Layer 10 of a small transformer language model trained on English Wikipedia (16 layers, counted from 0, width 64). Numbers have three digits each and are written without spaces.
In attention head 0, each number of a token's query is one row of weights dot the token's vector x. The head spreads its attention over the tokens so far by the softmax of query dot key.

Query weights of the head. A number n stands for (n - 500) times 0.0032.
q0: 514391513601564498276483324516497612264565458263465454737554457544522521429505450489291493506433642494397445650611603579603530638406465469522491527309413289509538494453575449328649458561346423
q1: 571355518603603579520531574485507487380659345330379493648526599441485355670448566507309462544437517338410527561654533694326558432526534534591474655395629476442654550619675532465544555515610314
q2: 615521530353479411528427551464731499381307630393516734451627511510494659370386485470425468630355460380411526617494569409533614581552342550439573566465456532546532622688519408321375638616606398
q3: 583563394673358405656558475336567567415284571477667548359581551489499556560438406279389309408454437475516442525597380452418330463503462402464543483377654412537537708615490473492417417594518503
q4: 606469417658499435457426601524483511505571488565470708364524426455513685458603733648522526508771422492662476684623564532367617364594512422459637474468391364487422208372639561558487758476667507
q5: 588515415497407519367529567456615496367538435327314292507561438477506508426574583421485400349523639445379287510706805709264363444635456558515604531415527654393587466467685438805499445609523445
q6: 266407495657578388610369437566552384670507454483427683214690574603638641450434466498621434488506796316380674535628548704626501488652499565548494523571392649502397341430449468515356720338545382
q7: 720511421386382458505631690530335809341231487481530508572429386462425444502646543508429447406421426491411547428549713622450348544185484429542459637383568251438683377551530419606742343652495629
q8: 363411532485373578681281449565423487396573505524407550343363493498549363523600654401443495364651605415331616324393454401213340246585454570544527524344527531625476429523626429604374356372432479
q9: 403362455366510430558732564526384493789519335634397757602506477600595547404611410608459529486580663636435334618625358584532528505573566241421408358514475552648261349456402374563460539673623789
q10: 592664629595427471564231600612526438467642523515547461630414660505495538544479343501580516502198530481543564343673451544388605384470503680416396501217284382368438459659393429550568403650328595
q11: 698416521435454543397376495436400388292564366641461471521357590289531351499773359564347530405602551483580481335592525421522373481464333507512602785315388716455635551594424397460464481622448556
q12: 504582414463544442397608664486544714425504493477652518480533548410425473517735609353440353614635455506681610532722308521738498497340538440464403403371599488376452615551455424477807493290545725
q13: 567508506326416548416451646585550373295472596376642379460593350581539688645563430567539685455673333640626644232571374582367454393327592467347225503647332459464549425574439385417376722414763461
q14: 565464551557455579769240663338615584540453468550376398551348380483444208311497587551767526464598512539693420573485406427402650517331683551443377563598279509652508197361450432453470331502445233
q15: 559713569486213466600618420619463548220560511373537281575394381374434450491318446515543599530717620468515578481389492602391326489480464559362520652563378538520442330461520509470416439312725359
q16: 537351624445482543601562383404492496632417612487574520527444629596541511397478435532303478485564578538571433490473398502626723460442620493399619441535524482442430446612546564318477421573716495
q17: 391640521487561392494380344499444484561445520432541486603787630382441525546478325432385423395507520409480349598708477339555656526627409712539578528422463555529681607644510335351418353620476638
q18: 610602631546300503556630435519508670586675639445885610303457510608457505480481594437466507413593392482597625650382505487483461476342526475425562387668605226480236618439245544315535719396543529
q19: 551494567407405561507570537633463542783522449681594535354486484559541379308532746524777480622523410595555605538387294659505550493357445510410500407863451378474385635209288567442563551374305706
q20: 327385448469670499622366403521339347413609521375501527502474572539458522497506453580443667441507683459456554459645378287618693337409574547644461545433435466695559438514523490330505614448386513
q21: 588734509730500405471472664502472676569395498646645615429441581353610552336467727482361409450385390619466485655514523632504374518517546460413494415371531406439438650468445664557535523453506486
q22: 417530553477510642514353365585468550760739478497454456517500575502498505460469452503425654478508682573542527536525318469546538359726605404447538502532460445577359286546342566341597598330580570
q23: 680424598609475478575578583498408581569548597608579707357404371275456560383481527690561390509688320611793573499446564544457198457451618407387649401610433484417401450318330497424412423599540503
q24: 607563592582521444397548472598604560450594376605720413542432760469637311360396442318396665262768509424436389595448435515518641576574454732559480630499489505397413648500609512242289371340767340
q25: 542551436620619471327579223483432442332487539441393374615483275519481653980620394563273384729324559494664380464646511318476646366457616572369612336478607434444653597285471377722430571580645438
q26: 591540561494473542563512464517297706415418543225557595501607519621574561412556549349675600519417527412311553725588352445350323347439450467605503549790474535533637539445454338584391530357334647
q27: 645316524736599557427378737522559371546372702294477653506561435546573576618399585388530561396495572427486412345671548525213495500601867473596368309557611699397457465519548418518236628528464240
q28: 739581327418365381638570727445485555336489418616486559431350430507395383394625457498530597602596491538542717593512541533359509725334479195550495561392366485501540470331880498429427804529577324
q29: 463491415631672564264540422528330519544639561509488312466709418738499471415395580385518482528346254534518441392452414706635364470535382459441498592276524472559584390524446297540550495693340460
q30: 316272601328538663354314571392603146570428506524626219353514325341800433822519462526409561388455459507217641384504794412486604333671390597619573779754492592604691289404345444472253404648600665
q31: 490619367512424260425489575483329509475516587660614465454283618359380517355396420580384217508370691446715650463583672706585645451503449511556460691375304714423365539433727454552368694346553677

Each question shows a short text with each token's key, already scaled and adjusted for position as the last token sees it. A number n stands for (n - 500) times 0.001.

Then comes the last token's vector x. A number n stands for (n - 500) times 0.0076.

0 "l": 482487595566419482391754475488384449543572496516476554519552429608598695530494416428553453451434
1 "ic": 512453593566474484434764443415364435508436469484449520515567413633530659465434499397593533455482
2 "it": 490378579521441508468691475389324480502450444527543538603616430632591578506478455406655520479448
3 ",": 500444563600521576370809550473464543483560426534463503634554384556525641510516474542484473498532
4 " s": 393472553583525516378691465516367510520548444498473433585606432660519682513523526428606401488454
x: 661574334458253422455642495486335438426730573586456529401196534293653518549664447583271394740504260581617450646597681641247321595471546712346459397317375469428438459528390375484394544663323595
To which token does the last token give the most attention? 3 ","

0 "en": 545500583614457575396821484424410421502540453531488542467478427592540732539459461443612477501465
1 "k": 570438568623438556389743483412355426508480481588542556534554428632555677549481513395535406382402
2 "ain": 526478573598406520434695404475399326529459390463564490453547433620495704572474474355645417515437
3 "en": 453413611621439558406781494412380423494493420547539535528554424612506689533461526428605477478383
4 "'s": 500522521546504555524824512464562496572540492499531487529561435593503794508461430524420369447524
x: 658491277322367417480634745552540449515644357572760589571342416469516517644514566653363298561597396430547195555627684576392412657453342710511356585269444365307485569553235548448307288540505631
Which two tokens does the last token look at most, in order? 4 "'s", 0 "en"

0 " M": 506452590600533518393753454471463487566529479458487523526570422621516738527445511440542457485537
1 "ord": 469443578581426500415703473420406479643519447549532562525563448620578689507445539380522495501433
2 "en": 472400589569419501415689482424373469536436466525540551514550436581501679507454582374584436521373
3 "k": 403408523584448537436649461442333465501435467567531441559598433607505642540478562376508372437401
4 "ain": 414465571589406511473593411500429370558414387459473472506572414619452657564441537341595417532436
x: 616571429363480522464524446524449482484370464696692529367344401326504510366544555660470347706562502586495256575287636574337257642517292606416295332460393256247446811419503411335476242396345524
Which two tokens does the last token look at most, in order? 0 " M", 3 "k"

0 "ig": 466462583570484478476737494426392424468524440516448555475548474629610629476465500394603524403485
1 "in": 533416548600458497459765463449382387437517491485519514516501432584546645513482414429539564428504
2 "ated": 466455581606460582394729507470428446511469403518609594525532399600519636522477522467602539498491
3 " with": 467435543605472555395750484573530460515566355619521560590538432572565593442488481497523445462514
4 " P": 460453545566473501392640481507366439531498496463492438583585409629500742523453572412539480443491
x: 482488262574524425456440735532463475627631516643499626419252628347697491344538632600624393575527275618731489795489583481306169621502470647387569495545483309347437584529344415333336390681422715
To which token does the last token give the most attention? 4 " P"

0 "ak": 548466585599451533386670498431423436522504446533477573494590469626557625538487533392560438435466
1 "ed": 579480581598445521412697467512414418507482424493562594487539418602522637493477539437592481493459
2 " b": 468432558574534483457709547456366438554566483496559529598545449628522630538553453503563489481440
3 "at": 442386552616476492419585445543380431583522406552503471590579425655577616463493539456540521521473
4 "h": 459385508528473447419622487442333438557484504524457479575580405590554633477515535384482491514382
x: 623679396588466574680553619474573674711462469490679589294376497214531628444470641545518338641508509631568282479515614489470181532515531631246332430575406285424366560479191574245306447576332469
Which two tokens does the last token look at most, in order? 3 "at", 4 "h"

0 "en": 545500582614457574397819484424410422502540453531488542467478428591540731539459462443611477501465
1 " O": 535404580644492472371705472419374438584437546527521507508584400670529723591490539394536473471467
2 "n": 455412621559421544395592479603377430642337373399563487544547382535506644532409579350556443475392
3 "ly": 435372558593419459459658485460334384715484484484514491549570409585501688495566498500527354395413
4 " and": 467401546605504586441777485590508398521459330585457494617587386614485626502501543503570366524536
x: 687463492530400268595517749553484589550607416505479553502264327442373555470398522770483192712413429539518169502568651636389400633434436696426452401414491315246462543570369414297371232376422551
Which token does the last token look at most, and with what share of its attention? 1 " O", with about 40%

0 " T": 541434625656495530341741480490375448521512472514493570519601410701492756533437533442570506457510
1 "id": 519362659537417494427635449461403427512385381379494498458663443562504636450382628372724473435531
2 "b": 444391628658455563406682573401360453588509440475611580572576445633458668486408651385587507526402
3 "all": 446421545657427506397644389456404405620476377500506497576611383703465732451494573442498472486355
4 ",": 504432535624530576353790533487411552499506393492426427680611358583478696520477575515440440442481
x: 657475518553508396662518625638523518645496424576542683557320549512503554353454572616371312613522360435604223558553783765464296539448492780450407387246519428392548446530303389250182322536481693
To which token does the last token give the most attention? 0 " T"

0 "gh": 490468580619483516389779468535453423490506432586452518479519401630578631484486406479604492484536
1 " on": 501525609574494609352744515564532451531461345517540564507487386523545539527473433495683510471533
2 "l": 480482571570428501420766548566460460521597463503494578619524392630592624501485361485522470502461
3 "ine": 565439616582443501425768464487442431475563387583516505553546439616542621467483419452624467461480
4 " st": 482511527501551497511695484467358437590505420468599428607618486648492647530527357461622521537445
x: 675370386419365304341562762544439601520592625595542543425515555478713485583658481774341471673495463743661396606521740564399232582486358619267564302322320350350527464607590435379423575701461646
To which token does the last token give the most attention? 1 " on"

0 "ort": 520433574599445505471713441434387401549508472516463554462548456627562682534488452410626494490472
1 ".": 512502576635491550363756492451516501611502471554507544568576393609531626525571499464452542534522
2 " The": 563474558583513522554725465542468463469467538479484446540578407663460717501376485542450520492535
3 " o": 462452550580548453414665593471405396637459508543524472559582464642556564594609477477567417630468
4 "w": 482516589585490382456672477494467435523481423489458444592559397629671517427380496354545461448501
x: 737481587330474512568519688575500733525474305692589183371227600404499553529586619687384390596462332666660489588483607572240268598468385668483566347577463464417402386455420349579299305337390647
To which token does the last token give the most attention? 1 "."

0 "ort": 523423586615437506466746432423370385557509468519457562456556449647571711539486444396646493489468
1 ".": 514502588656489558341796490443519501628502466562508551579588376626536645529582499459444549539525
2 " A": 502351618620485488429711511509396515585471569494570477594616377641556699548425567473480402418521
3 "f": 385458565587518568319640544537326432624489430427431477627500419487616560600515502453601576696474
4 "ter": 429418542669529534410698458623453407502458366602363468583517365637584542460499425561653506519564
x: 809581502390553359517505809489533681438504479568513371327262407564475612350529503601405407580558353307607248346468556536245473487412772809568479450437386284346335419551481328383330420531394622
To which token does the last token give the most attention? 1 "."

0 " was": 549500571571500517445675535513666426526570427470523488494510445570509720587455478589615403545612
1 " m": 545452570592541546448738479503372402599577475493531527592514423591579668498555484523629466475511
2 "ad": 444409597521473532391619448373325464501502438497484502636642399570630551447466501386585530509453
3 "e": 363420520558452549363733459491396487524586415487515595548473438524610640443510455520574476532405
4 " p": 445474518542504579392680498445349423600573449447494486593551425596541726550511524470604462481475
x: 489587353580495326385502682490495441515698552596477644527225498353657559444684687709388404573505369745689537556644651575313159564462520589219584551449494246355517547490464392409257460648392654
To which token does the last token give the most attention? 0 " was"

0 "8": 554482600588426554351852466455398503573521422425516533462524385534489721591554408379580368503494
1 "7": 497457624616453523350873472460374507517510438464525519495537366577473708560553402381552410465490
2 ".": 486466561666530612354818517410555547638530445510546533627621382622474629516566477443355536621534
3 "\n": 583484495624462564284759486677412436496474482521486450559493364637451634567574361540607664465600
4 "\n": 505480557620542520332777578682482411417416460601496534529502383640330519532459399538668551561640
x: 495456239524434376508510851432312488564602375510638407485333547481558596484273451669471368722439443496659385451480520510252490457502600614359276283371247355420353409473671334302224351566517609
To which token does the last token give the most attention? 4 "\n"

0 " l": 477509587540503506413703527516452459563593480464506523520515436581548634539537397465551457456510
1 "oc": 569541549566453467470611519520489427392525480478469549444454499610443511413428546481689583506509
2 "al": 473459588561466508432661482444403424500540449482516530578600421631489609473460498433535487531478
3 " g": 515427582547495495447687512412416507523545426522519500587567447592557588487476465430577458437456
4 "ame": 483423533573453439418644499460400391525515452501424503520549442604545661491485533461545512480450
x: 686483483531404546615571761468416692626448350546646551489389405394565466421406571565568276607605326622677529517438664697307338605434504537485216470292538286231331606456331432316386242646301462
Which two tokens does the last token look at most, in order? 2 "al", 4 "ame"

0 ",": 500486664641501596318832582477471561462553429525561559549518369565508652510488507550514500513561
1 " 202": 570456572632417510333640518465460550524446500397621616493543421613430699655434448392677484601477
2 "1": 468431601619354527305806455484408542617468438482559563523548378582478648549515525457573451524496
3 ",": 480418562595503572330808561480427571558563390513455487688599383561469643443507522540467459577496
4 " the": 462535515594565589570791488577473422494436471465537478574599394674388725515386515567410492525534
x: 532575291382335376420687810581418437550601335385753581511520368338496677556419556555436327593491448468565220591492697404329426564469326708474481522464406377188535507472356514414316321644511802
To which token does the last token give the most attention? 3 ","

0 "20": 572456642620430497349818518458423561565495427444552628517581387678493767532504432332622400550536
1 "1": 503400597577381543353791456370407681491518410366651580519528390494472739590461398361560434621442
2 "1": 429422610566401541371841453453331567584487366389529484550578362539462748557508454342535344556502
3 "-": 495510545552504637439809477622377465623487293469508510568505389537397746544481426387413307652408
4 "20": 462339622615370486314641591399396615598398481502452466664606323652514556600479423250643546558430
x: 660351331420366838604248518255427527616389531539597422493261685458503475579377613767380489478641346565471378523347540415377226542542395689346413442340473433379582575561565341199443424549349574
To which token does the last token give the most attention? 1 "1"

0 " U": 512484565617510541366785464433508486590476511433503502467534401598457757624462436393491423490536
1 "K": 492422574643367496362696408456452434550439421523570574525559389640486728518454565379486433425511
2 " was": 467513574574493530445637532549744439562519374456568510523507464543464726597449563574607311542616
3 " in": 323406536666516561354742517606450382553568429529480527651522346557568602530515505507566482472531
4 " it": 503391512505472550531690467576543347643435368705417494510528513629511624492485477458669407537633
x: 652439308468337380437595720462414696625584425397695547463306469369360696601572444733638426592467478621677378420580504465375471639515546751374485379478587275216306579549546373325432172463422324
To which token does the last token give the most attention? 0 " U"

0 ",": 500490624607501573361752562483478546471540446519546545537513400550506615508491506538511500510547
1 " a": 505459617602548555464769543461521500539556475529478511559552435583533610563484470557521413490535
2 " con": 475408572604512511446642521550416384634462478477580497582557408603547629573523504428563523530489
3 "f": 422495530577544565381670557480342491617480451446488434562507455495542579532547530547606462620536
4 "er": 498452514556549491485672526395391456538604404545460484603503417578643587428482430441579457528502
x: 703560464245455670533496737467612700591586580603790527114224423417537652417620582553503417745606392491520403473443540540303206666486572380438550652362432395429531348545566375486346621534501603
Which token does the last token look at most, and with what share of its attention? 1 " a", with about 30%

0 "ed": 596552583629429569379835455504434395500487369485453570442489395606532684508450494452655462494505
1 " the": 499470568618522572538862496502468417458501496519475483563560389663456758525420438574434476509514
2 "at": 457372627641447467364662543339329444488553425597551563563611451708566605545462520378607550554428
3 "ric": 468429569590415431428751434495314382450439478483583440496603401623545724444440516357613489530420
4 "al": 451401569599414546446715499437330384515559486515518453629618361703558704477504460353517493442444
x: 630614242408374489461566632397731499389496480601648470332319552450531676429410530730370339508716513577521237512542726502267269511497368473455381520416453302440500663495189542282360425515226560
Which two tokens does the last token look at most, in order? 1 " the", 4 "al"

0 " a": 478472594576543537475749515456522491531574485517509511528540440571542629560498428531496431494531
1 " B": 508436587580508477424658504457433480544510505463539527540591432639494681519447521447542503482499
2 "e": 458423552562504489449611431518323421582485439403555453541545461566559626519540530496519440539452
3 "ec": 427447519520450437451581426468356437490420453481498488547587437582499617522459600447604415543448
4 "h": 419458478548543477503576444488367480569501489456443443564573428595524648510477471384444392534426
x: 528652616558359512563598651538620567652316525591857551349406452186605596415459583689424374619557345550495313545427654546638193604547484656294396467696410355363446550488360600314262310502465536
Which token does the last token look at most, and with what share of its attention? 1 " B", with about 40%

0 "ions": 536479604615487524385811489431384448552587500471534554486497408620513745543534475461586449478520
1 ":": 442499581610461586278758515475445527639484422512506530591552387549467716485617514521505481436477
2 "\n": 494487512552465532395772487584465477475483478558409515503509398659463768588486353409591507479559
3 "\n": 518506537591543507376762568609553442447467478614485562485478395646366614542461365498641513572644
4 "-": 524488522567539554351724514602583538447528496475486484656644329682444657527464462581407425544562
x: 646567452456371382609585608613552433725526527506481596637208535415463669480226538757413294610521475748620275594609592542233351446457505642379400565424322617299514518579325353460317310610534718
To which token does the last token give the most attention? 4 "-"

0 "er": 480495579601470497461760479462411430486563474525476519466500414620553670525487401440533478461474
1 " ": 540477596598522601434752500541370453545515431536511517510485442567449576629529440432525407523496
2 "em": 512474566556470544468661544465384466595640482411480488513472477586608721518489460410582490535507
3 "p": 416439526530443540438613519498244460555490533456535447596506416579539654535472557450582467557452
4 "h": 473446470528518499508647592462289441614511512474464459611510477563541618447412481421570428627446
x: 511439429274277478521645736505422537767399645549656423297353524421661640538519745596414260555522320428505554511585623442541162660524517470249362390508398264414477471407449491237363441420645617
Which token does the last token look at most, and with what share of its attention? 4 "h", with about 30%

0 "\n": 483502532575511499387756527594497470450471497552529497484482389647436630550476382503606546496616
1 "-": 469475621608514581363715526563600572471497479453498500560572360616441596532466462544407438526574
2 " O": 567404572599486464401681532510374444537446606571526455527563419674567648562499489414566479468527
3 "n": 415446597540439562408563498616439471608321374382492457584546388506496568526360571430567464459442
4 " A": 441427532571496478447679470418374513631508488477477400600605422586555659525489532432528367394474
x: 580514414411400539549627611528453586750677412707708556525209438439730582468532536672485326592547197575569373628510530439357179663282429709419594376561560471588455706703396451412278546566418619
To which token does the last token give the most attention? 4 " A"

0 " c": 509481602601528531377770511433439483549577459462494516513526410613537699502515474510583510461524
1 "l": 508452577549467530351648542497304526599568495441583588626517415585591615568551417444510520530443
2 "ip": 444407569536429495394673561496386440609517381538482539564556462641580674446493560444621488506486
3 "s": 464418550552444483409738460461349462528549390487496541561532446595497677450511539420533409446419
4 " s": 436464539557538498395704471492372503546572449491469437589601431622513707518539499431567389464456
x: 602553348457305421478634640497438457484705577647465621456215520389692516483697465614282365699524223522678416662582681687341337552364493705276453404300343484444365507530408402418320518657311572
To which token does the last token give the most attention? 0 " c"

0 "i": 479498598566455556410793494403373477505527459502511556495520435567529645533514470425517470422460
1 "od": 532407626606407519491676485452368429496510477543522566518597448662506624522483523355548469454452
2 " ": 513457588583527584430756511531355445544495441544549502533521454579442588636548474407537399512476
3 "end": 459383613582443510458600600497378446569573439540433497632525432652573600489480480371590584489460
4 "ing": 454399566589431563451679512490362362581520323437418517551503477554494589504466496476641511502453
x: 593452569397540543486611684477422595466442544647747404425394395438398588569533527544469420548553279550450214406550542650212348556367568472447327464269587145339459698452480511041435366578381464
To which token does the last token give the most attention? 0 "i"

0 "p": 544461604602454580319831535502322385539568500493480529518516409648586770542507498453608504495495
1 "os": 578400629627411585429725552462307466572580413541630657563600453610603653472482571422697367475493
2 "e": 478443571597474533438825447389302382566618492470548586578530375612589763509505422484569493492426
3 ",": 517426587635521602368882563474449563481607417552462497684567351567522696503510454564465446478533
4 " ": 422478593618519601398836508592289364539458399547509482559538436616458592693535434414595410574504
x: 571452335567388495445697714346328569440642357448484587414260360308611387465428289570484448749535397603736377579444729584240261601677463664309417437526457431547528494530501269199427443504509646
To which token does the last token give the most attention? 3 ","

0 " C": 500442606624506513364761485473411475529541483451483534508556401651486742507490500464548500437536
1 "ol": 545382542596532498474527480529304436650512547358663495536548386635515619531551549327454444460524
2 "um": 475421537495425517474700487431371431659491372540429553524520451535671650499594534345564399487496
3 "b": 431394581575436485395637571354400509615493447524523530608572453611511631464437607322554468539365
4 "ia": 506402537588433530393724434390350467545447407537453471565569392594478665497541593418548429451403
x: 666596439430473471650682468456561551494419478604710646572339477375474447330357658660485255706488546529386262518482665501415314658484430640367550460296595427452670702318309403123372406531285346
Which token does the last token look at most, and with what share of its attention? 0 " C", with about 50%

0 "\n": 483502532575511499388755527594497470450471497552529497484482389647436630550476383503606546496616
1 "\n": 466503535576518494388755526594498470450471497552501498492491390647435631550476383503606546496616
2 "==": 489487531670505578354713449482566493496520528536508543540487336614451645531544402505485494448577
3 " A": 457403553541507461464717514485414510611494532513553430614647418617562652526493519446472364465507
4 "c": 453393575588480482425704503557366448511500421556451454626579437637542595499452567425566496607434
x: 891525309476287554598663705237502561632560374556385582348492646420466453422506368648437280626471229707613508530517662495507334499479542662463724344498425359379624504410479349393516417420426788
Which two tokens does the last token look at most, in order? 2 "==", 3 " A"

0 ".": 523484596627497542356714504492505523571516489509523534532559399610522637535525509459457538535549
1 " The": 513461570591511524530719479536487466477468522491452474528566414645464686508388492530458510497536
2 " f": 490458557590534499393666521441380434595482509489581503547542405599534594583559455434605458542448
3 "ul": 415447526477505493493585577359422458622518473374466519551524411525611583549562423352521446530436
4 "l": 509402524542424441499635465448404487538632515502468432601557396605597641478500408481483472474426
x: 767612390498351568388654512413693512675390452740720483307386343301409439418381634823482350463548312651672287503552479542486269683229356559468404490364453478427410458655403520509309488475411594
Which token does the last token look at most, and with what share of its attention? 1 " The", with about 40%

0 "ir": 536443608644486518465785427423401367557612513477465547500542410649592749549526403376557428438473
1 "p": 577456568576478579370748420449289369567546466486523486522506375588547780593528506398587455445451
2 "ort": 475336633674463462441709492390350398572503478534570496573614445719548662558539475383649509498517
3 ".": 478445544645503597320813486449539511653513436546496533631629363625521657535591508447405550531547
4 " The": 476546536582537522576785454563446447457447560481583433575617376705441774505350484564439540498554
x: 540524227360350379447554817639402422596594310446709522527486428347569655516413538585473325562583423519621194610559675358329396599425267738479461503463456428251488501398319494433362355678463775
Which token does the last token look at most, and with what share of its attention? 3 ".", with about 80%

0 "I": 467423548606469478426858434520393449519429497520501525486531402654508786531464441425443462370534
1 "n": 546436577643417579303765456579407398537489465493631553576480333552563743564479460413582436503457
2 " 19": 400411616700457583351711519477602563509492409538646640503529395568407560643462496352617344585516
3 "7": 371413606680443582299716418459479490512482362469521595515485339595464645576496454325642421552454
4 "9": 459417588589437559305814428502453439625435343490442523529551370609432597548563454364617374511524
x: 543473414377496608478541665364493574643465495601686465622205413420408503543559446713451363731447448620468343403432629472256376574460558636359317585226326420419432741466493298166371348499240385
Which token does the last token look at most, and with what share of its attention? 4 "9", with about 20%

0 "a": 509497654669453637328859508388383433498589443533495571501527379597527600582550462478560413475483
1 "x": 586460612675383587382782423513428365587553404569480545519562420636540678549515417409574348530421
2 "i": 531397607611417589420845481298298508513547473546479563588546393606527583531570421458527516390428
3 ",": 505418599636509616324861569459423566491553390508461482679579358560500670513502499541486469467507
4 " and": 444416546571532620345763546642587413445458314590461562583557408598458607497482552536689395613630
x: 588426421554358297523417762535348540538674318527463528496247302415407625500406436771425258722405422504516246451576609663289473605474521661450350408375465368204468543498367423272337289429490472
Which two tokens does the last token look at most, in order? 4 " and", 3 ","

0 ",": 500486674650501602306853587476469565460556425527564562552519360570509662511487508553515500513565
1 " n": 523530570565501664417714617618350412681495463475537551582429405623517706513540424445703520493460
2 "ud": 534402678612362544355758460419411451501538385537467576496596424612596596528395489397712504471513
3 "ity": 434369570569428440403755462353308460543468479544504539572591383629547698465506526353591472448373
4 " and": 496394504561497601459848546560449461506579343603528510686580421611529664458516466507591368542535
x: 652464348426306351482521787560510456518645453575538545479312300488512604438359513798358241694447384433462196450613669702370409629333467645315453446408472310405622421566321471279338332463491474
Which token does the last token look at most, and with what share of its attention? 0 ",", with about 60%

0 " a": 468459638612563553463864521436532487545607478525513516541559412604561688588497395545494400491546
1 "ir": 477475611627440433433719474465461348509603428438617551598568427700578727430513492387542482522467
2 "p": 462448532595458600423674390504265358608517425502629503573471380545507714599554519412601453500428
3 "ort": 451395625653489453490687472421366390550552440505539382603651463733535628521506466426654485523538
4 " h": 429437471540537505520703513543358390687599466543496478623587455637530734524640432396464393471422
x: 553505438599390392501679704573520478459622675481414575374354472275585468578577507707398352753489423651631479616693649646563274560506305635220339327451463234353341464773407388363369366597433434
To which token does the last token give the most attention? 0 " a"

0 " E": 510424579630502524358750460467425438607541531464488510493554405600507764579526458464478420451516
1 "le": 508403589583438512494718510540366477664565587582464510553485436548638667595530349488468387430478
2 "ct": 480400654642444526393656482449424440585536454497513540630565408715571613546457528387620548443540
3 "ric": 487457558526427516452734419499373368544405362424491481512591427570437702486416557400575452585418
4 " B": 457457534562498473404722485417339450595486483461486419602635427648450717503498565399538486446425
x: 510439290482474456411613632606487561605601441589647581376362574436722482554507573547461373613437317660653412652561512539395190768414430586376534364499411305437500614673332326199224561784296593
Which two tokens does the last token look at most, in order? 2 "ct", 4 " B"

0 "an": 525499596612433559413749467442426423499539465530470553484510423578552679551472481435594433456465
1 " p": 522473576568506562382721497423389453566557465450508505542538423599541729550501497471577480461496
2 "or": 490416604574470480504695610412411508540553505491495557610540474611626567417352472490558563612511
3 "n": 412423516526464521413626491503323409602569432461462495539500445500543700474445502404621406511403
4 " st": 473485525514545508489691471438362439581510414460556428617619469630495625535535365474626510525436
x: 677376413449397315329595768522458643535603631606585500441500519433656480559662514758329471667490458760663383623491708593399227582467387650327589261296304392335537522597606434366391606699492613
To which token does the last token give the most attention? 1 " p"

0 " B": 536442607606523487384725512445416473547518503457512548512595417658498714546454510464562496469511
1 "e": 526393581586490483415658427510279420585474438410567499536550444570571668505540551490512430510408
2 "ec": 466435545536421427452594417440304422503408448470569519538600429598511641531454610428631399542410
3 "h": 434415532577508502468614443457301461553491477440536448594596405613505678540487467368472391517387
4 " A": 455473532543509484449710446457375503598470490498487391567627426596520680551479532377465363441475
x: 573609326495430585471625713443428613672629392658638610461244515465754571524495521635509376569527227481571311666430621459443192689358400744348701448620477481561463661601278415367260404580455615
Which token does the last token look at most, and with what share of its attention? 3 "h", with about 40%

0 " c": 510480608606529532370784512430436483552581457460494517514527406618538710502516473511587510459525
1 "ent": 509455525515525566444607477435352401592525380331642536576561476561547682541413518471594519650541
2 "re": 499443554540398444422685503526328394591476429544547575494534420587586672450524476494654444506374
3 "f": 478491598582520526508701523532291424615469411502585522548484392561460578548514442388650443557387
4 "ol": 401407596553457484538682482453292417501473498492435426540578392586533568521490437311579408488412
x: 644589271427396719688624574420520648466473469531460374336189545351412572548637556548421345579765350497411205453369521482300366685422394343288397277511402416511334599655343460272456490542371593
To which token does the last token give the most attention? 0 " c"

0 "ot": 563447590614450518369719474462357387474493444500477553474571420657559683526494524417632489436483
1 " re": 578487560622541580399758470501438414661548451502546549543495382536560680559609435478586440477468
2 "p": 418452526604496581381638464435316395635514510436578461601476379539580713572523536455608535469507
3 "ort": 434380586595437474505646438448411384628553374495529453564606468663580623506458472423681461516588
4 "ed": 370406553578477602413738444501403413524443318445395520524541394578520592468442537455654528516514
x: 587543380509441481563500790544513611483464501445692531531332460383409644507519570591401391529554255462397257322418585600127503749463513535466430579274432226407382630463411417066437551531344614
Which token does the last token look at most, and with what share of its attention? 1 " re", with about 40%

0 "l": 482486597567417481389760475487382448544573496516476555519553428610601699531494415426554452450433
1 "f": 499463590576504547386764501534356410645479435449461444455520444558484672556484454452624487529480
2 "\"": 453528503552525555367766470417434463567469457449466483464544442571409750562569505461488409449502
3 " m": 504450543565519528437760480453399453603550446487547486612574447632557725486514518461594425461473
4 "en": 480425537543431518387685476468336406531457489528409464551549448579494700509424579447622497646403
x: 632444320356295514561630622284219727598419468507414591419379409384647416486486533537494397477465327694670368432603554492304305665561576664433542386434429423177500608260291474301319263470513573
Which token does the last token look at most, and with what share of its attention? 2 "\"", with about 40%

0 "ic": 475462580582457536436757470411389455457499476490461545505549427613540684468464466438587497459488
1 "ent": 520433547562461558475701453425352388506534448445516523520543450619530702524466446414599483484517
2 " E": 524415537587524525444656421505378429627517535481565416522590442589489707563556480419453403476502
3 "m": 461419540586465584536613508561411463671602512521445428612492458560680655566505492430523464553526
4 "p": 424478507552466535404604496450291464606468504453445463574483403566556684551448597431589437553457
x: 520567520405445587444449495486461498428498481643448520483325469432681561354622719635474278594657274658525627510458613371440219675419534433340472473646580302306441543299462282146193658525667698
Which token does the last token look at most, and with what share of its attention? 2 " E", with about 40%